Layer 3 of a small transformer language model trained on English Wikipedia (9 layers, counted from 0, width 128).
A neuron's activation on a vector x is GELU(weights . x), where the dot is the dot product.

Input weights of the MLP neurons that the questions are about. A number n stands for (n - 128) times 0.0057.
n7: 126, 90, 85, 92, 126, 200, 139, 132, 154, 107, 102, 151, 139, 89, 34, 125, 137, 132, 126, 219, 130, 117, 107, 54, 82, 82, 116, 138, 87, 120, 141, 120, 147, 195, 130, 118, 140, 150, 87, 141, 112, 147, 91, 106, 122, 165, 72, 72, 45, 145, 154, 135, 74, 40, 151, 128, 130, 193, 87, 103, 112, 184, 115, 112, 194, 111, 189, 165, 91, 138, 118, 110, 109, 142, 114, 147, 125, 137, 109, 116, 180, 141, 147, 89, 102, 159, 137, 122, 136, 106, 131, 151, 105, 111, 132, 149, 113, 165, 125, 172, 96, 165, 123, 103, 151, 82, 219, 134, 73, 100, 108, 158, 188, 191, 178, 143, 125, 111, 212, 81, 148, 166, 101, 184, 139, 135, 81, 150
n110: 99, 156, 92, 104, 129, 168, 141, 97, 96, 188, 94, 94, 42, 105, 117, 153, 151, 142, 101, 123, 158, 122, 117, 99, 110, 194, 115, 112, 165, 110, 70, 142, 130, 132, 189, 155, 140, 166, 138, 86, 156, 95, 93, 81, 117, 108, 210, 96, 119, 60, 132, 178, 94, 176, 86, 186, 105, 121, 86, 136, 159, 92, 85, 31, 155, 115, 144, 115, 174, 160, 122, 117, 130, 64, 105, 104, 156, 120, 125, 145, 113, 130, 169, 127, 176, 124, 208, 113, 141, 162, 108, 119, 134, 104, 98, 149, 173, 130, 133, 126, 153, 109, 164, 97, 155, 191, 155, 135, 116, 67, 128, 40, 96, 62, 146, 154, 122, 170, 79, 69, 108, 196, 153, 118, 97, 70, 162, 124
n183: 121, 93, 129, 76, 115, 141, 50, 50, 195, 133, 140, 167, 137, 142, 120, 151, 111, 143, 116, 157, 107, 119, 174, 99, 80, 128, 139, 197, 147, 172, 118, 76, 109, 129, 162, 140, 62, 136, 157, 121, 137, 167, 152, 100, 195, 131, 89, 169, 130, 93, 112, 77, 172, 163, 157, 103, 154, 121, 105, 78, 118, 195, 142, 160, 192, 116, 90, 142, 90, 130, 126, 143, 155, 123, 137, 100, 76, 129, 133, 67, 87, 134, 72, 154, 155, 145, 196, 101, 141, 38, 123, 125, 115, 108, 218, 156, 172, 135, 85, 147, 151, 146, 84, 134, 124, 200, 74, 147, 74, 98, 99, 163, 117, 185, 176, 104, 113, 109, 125, 177, 130, 62, 155, 118, 126, 133, 142, 142
n471: 176, 129, 154, 137, 141, 130, 126, 69, 140, 92, 143, 131, 100, 140, 112, 170, 106, 78, 110, 114, 116, 180, 112, 119, 144, 185, 88, 115, 145, 196, 173, 248, 104, 62, 53, 118, 121, 75, 92, 139, 86, 150, 147, 202, 128, 121, 127, 77, 93, 92, 128, 180, 168, 165, 116, 147, 165, 123, 188, 124, 122, 120, 78, 116, 100, 123, 73, 109, 134, 187, 139, 107, 115, 103, 84, 100, 142, 124, 100, 142, 121, 115, 138, 117, 148, 64, 85, 119, 180, 132, 118, 102, 122, 105, 192, 136, 169, 125, 102, 167, 141, 94, 147, 83, 100, 120, 67, 132, 130, 139, 112, 153, 100, 145, 105, 140, 155, 178, 139, 123, 107, 89, 160, 100, 192, 186, 128, 179

Each question shows a token from some text and the vector x that enters the MLP there. A number n stands for (n - 128) times 0.037.

"00": 131, 123, 87, 112, 101, 80, 105, 104, 152, 127, 180, 151, 94, 101, 129, 103, 91, 96, 159, 132, 192, 38, 104, 115, 143, 129, 136, 97, 85, 147, 108, 155, 156, 123, 106, 93, 116, 115, 161, 115, 115, 106, 160, 128, 107, 98, 131, 155, 156, 108, 135, 120, 167, 103, 179, 176, 103, 159, 159, 144, 138, 107, 121, 179, 138, 115, 146, 127, 146, 131, 142, 96, 109, 186, 79, 114, 146, 152, 160, 127, 138, 127, 121, 124, 195, 139, 95, 96, 123, 132, 130, 122, 152, 127, 125, 139, 139, 116, 121, 141, 100, 144, 154, 131, 184, 114, 116, 89, 167, 149, 85, 140, 169, 124, 102, 104, 193, 132, 124, 150, 118, 147, 148, 122, 149, 116, 104, 91
The neuron with the highest activation: n471

" |": 94, 134, 96, 105, 151, 108, 93, 134, 135, 138, 167, 154, 103, 126, 155, 94, 99, 57, 133, 132, 168, 83, 118, 143, 153, 125, 139, 111, 107, 159, 109, 131, 151, 114, 131, 109, 120, 123, 150, 127, 128, 112, 180, 130, 119, 108, 129, 162, 153, 98, 145, 123, 165, 120, 172, 165, 81, 160, 146, 137, 124, 128, 94, 213, 140, 118, 133, 131, 129, 101, 141, 65, 114, 165, 72, 106, 142, 154, 226, 134, 133, 124, 124, 129, 168, 138, 92, 107, 150, 103, 148, 138, 130, 125, 130, 138, 124, 120, 111, 119, 112, 139, 128, 127, 165, 125, 115, 89, 163, 106, 75, 131, 181, 89, 143, 98, 173, 115, 104, 135, 139, 148, 152, 113, 123, 113, 116, 107
The neuron with the highest activation: n183

"-": 113, 128, 95, 117, 105, 99, 113, 126, 148, 119, 181, 128, 107, 135, 113, 96, 94, 90, 163, 146, 169, 53, 121, 119, 123, 137, 138, 93, 117, 155, 127, 125, 143, 128, 106, 100, 129, 109, 135, 129, 111, 104, 167, 141, 141, 103, 114, 170, 160, 109, 142, 135, 170, 99, 179, 181, 94, 136, 158, 139, 141, 135, 124, 158, 146, 133, 153, 115, 169, 131, 149, 68, 86, 186, 56, 99, 126, 143, 199, 147, 137, 116, 145, 117, 178, 117, 83, 115, 169, 118, 136, 128, 144, 105, 128, 126, 120, 128, 104, 129, 120, 143, 110, 137, 174, 157, 124, 91, 127, 129, 74, 139, 147, 89, 140, 98, 208, 99, 131, 137, 102, 145, 146, 115, 137, 115, 127, 112
Which neuron fires most, and how strongly? n471, at about 1.4

"son": 102, 146, 109, 93, 111, 112, 111, 141, 161, 128, 170, 141, 106, 147, 140, 121, 109, 77, 156, 142, 148, 33, 106, 144, 127, 110, 147, 142, 109, 115, 105, 135, 153, 153, 100, 104, 134, 126, 162, 132, 95, 107, 189, 134, 138, 110, 133, 148, 163, 123, 150, 119, 161, 144, 144, 156, 85, 137, 135, 137, 144, 138, 93, 166, 126, 136, 125, 125, 132, 122, 127, 86, 101, 192, 89, 112, 137, 172, 210, 151, 133, 116, 112, 160, 167, 133, 69, 123, 136, 109, 123, 131, 145, 101, 115, 114, 123, 119, 104, 120, 119, 136, 137, 122, 173, 131, 109, 110, 121, 131, 53, 160, 166, 92, 118, 106, 179, 124, 112, 191, 110, 147, 155, 108, 114, 138, 91, 99
The neuron with the highest activation: n183

"e": 128, 134, 76, 105, 115, 129, 74, 126, 141, 118, 179, 127, 115, 99, 138, 118, 110, 93, 143, 122, 157, 64, 113, 167, 145, 139, 140, 112, 100, 133, 115, 101, 163, 138, 105, 76, 117, 118, 164, 133, 129, 84, 184, 140, 103, 105, 132, 171, 157, 123, 140, 105, 163, 131, 185, 155, 88, 144, 131, 129, 133, 135, 76, 174, 141, 122, 128, 133, 140, 98, 128, 108, 103, 142, 92, 120, 114, 141, 202, 163, 137, 147, 149, 133, 196, 121, 92, 130, 143, 124, 150, 132, 130, 108, 96, 114, 126, 131, 97, 107, 116, 115, 138, 138, 157, 142, 129, 119, 188, 114, 40, 162, 164, 84, 154, 103, 177, 149, 111, 186, 98, 148, 167, 87, 121, 130, 106, 136
Which neuron fires most, and how strongly? n183, at about 0.19

"ron": 106, 123, 106, 72, 108, 120, 112, 121, 113, 131, 148, 166, 88, 140, 136, 109, 89, 62, 120, 154, 159, 76, 118, 133, 135, 121, 145, 116, 154, 127, 105, 116, 167, 134, 108, 102, 108, 142, 144, 106, 117, 109, 152, 118, 133, 112, 115, 148, 139, 106, 152, 124, 161, 141, 191, 160, 81, 152, 143, 171, 139, 135, 79, 183, 137, 124, 154, 117, 146, 105, 127, 96, 95, 144, 96, 84, 152, 189, 194, 165, 144, 131, 114, 144, 188, 125, 78, 131, 130, 115, 149, 133, 121, 137, 113, 119, 145, 142, 95, 119, 105, 121, 140, 134, 164, 151, 134, 104, 148, 120, 56, 135, 161, 94, 127, 123, 175, 135, 110, 182, 111, 178, 144, 103, 133, 97, 97, 123
The neuron with the highest activation: n110

"per": 105, 146, 93, 92, 107, 111, 121, 117, 121, 121, 163, 140, 104, 127, 139, 100, 100, 57, 116, 153, 184, 44, 79, 113, 139, 127, 149, 100, 126, 125, 109, 143, 182, 137, 90, 100, 134, 150, 129, 133, 121, 104, 164, 113, 145, 84, 119, 157, 142, 123, 135, 113, 164, 124, 179, 149, 89, 157, 155, 120, 165, 144, 79, 186, 146, 132, 126, 125, 143, 128, 115, 96, 84, 179, 122, 79, 146, 163, 180, 160, 132, 119, 131, 135, 183, 153, 61, 98, 153, 140, 137, 134, 132, 136, 145, 126, 147, 153, 114, 123, 115, 124, 137, 139, 170, 145, 117, 102, 125, 135, 67, 159, 167, 83, 126, 95, 169, 133, 133, 144, 100, 171, 126, 113, 122, 116, 109, 116
The two highest activations, in order: n471, n7

"v": 131, 129, 99, 106, 119, 115, 126, 121, 137, 126, 146, 136, 82, 110, 145, 122, 107, 68, 152, 161, 157, 65, 94, 114, 142, 111, 169, 114, 118, 105, 127, 147, 157, 133, 70, 123, 135, 118, 156, 136, 98, 106, 205, 113, 130, 121, 113, 137, 134, 87, 142, 125, 176, 138, 195, 168, 103, 141, 144, 150, 145, 119, 92, 191, 120, 128, 161, 144, 136, 112, 167, 109, 121, 164, 104, 101, 117, 151, 185, 138, 144, 119, 140, 168, 176, 146, 66, 111, 146, 110, 120, 147, 126, 98, 118, 138, 134, 127, 88, 129, 125, 123, 141, 123, 162, 109, 117, 91, 118, 128, 49, 151, 164, 114, 125, 63, 195, 112, 119, 161, 124, 129, 150, 133, 84, 130, 114, 140
The two highest activations, in order: n471, n183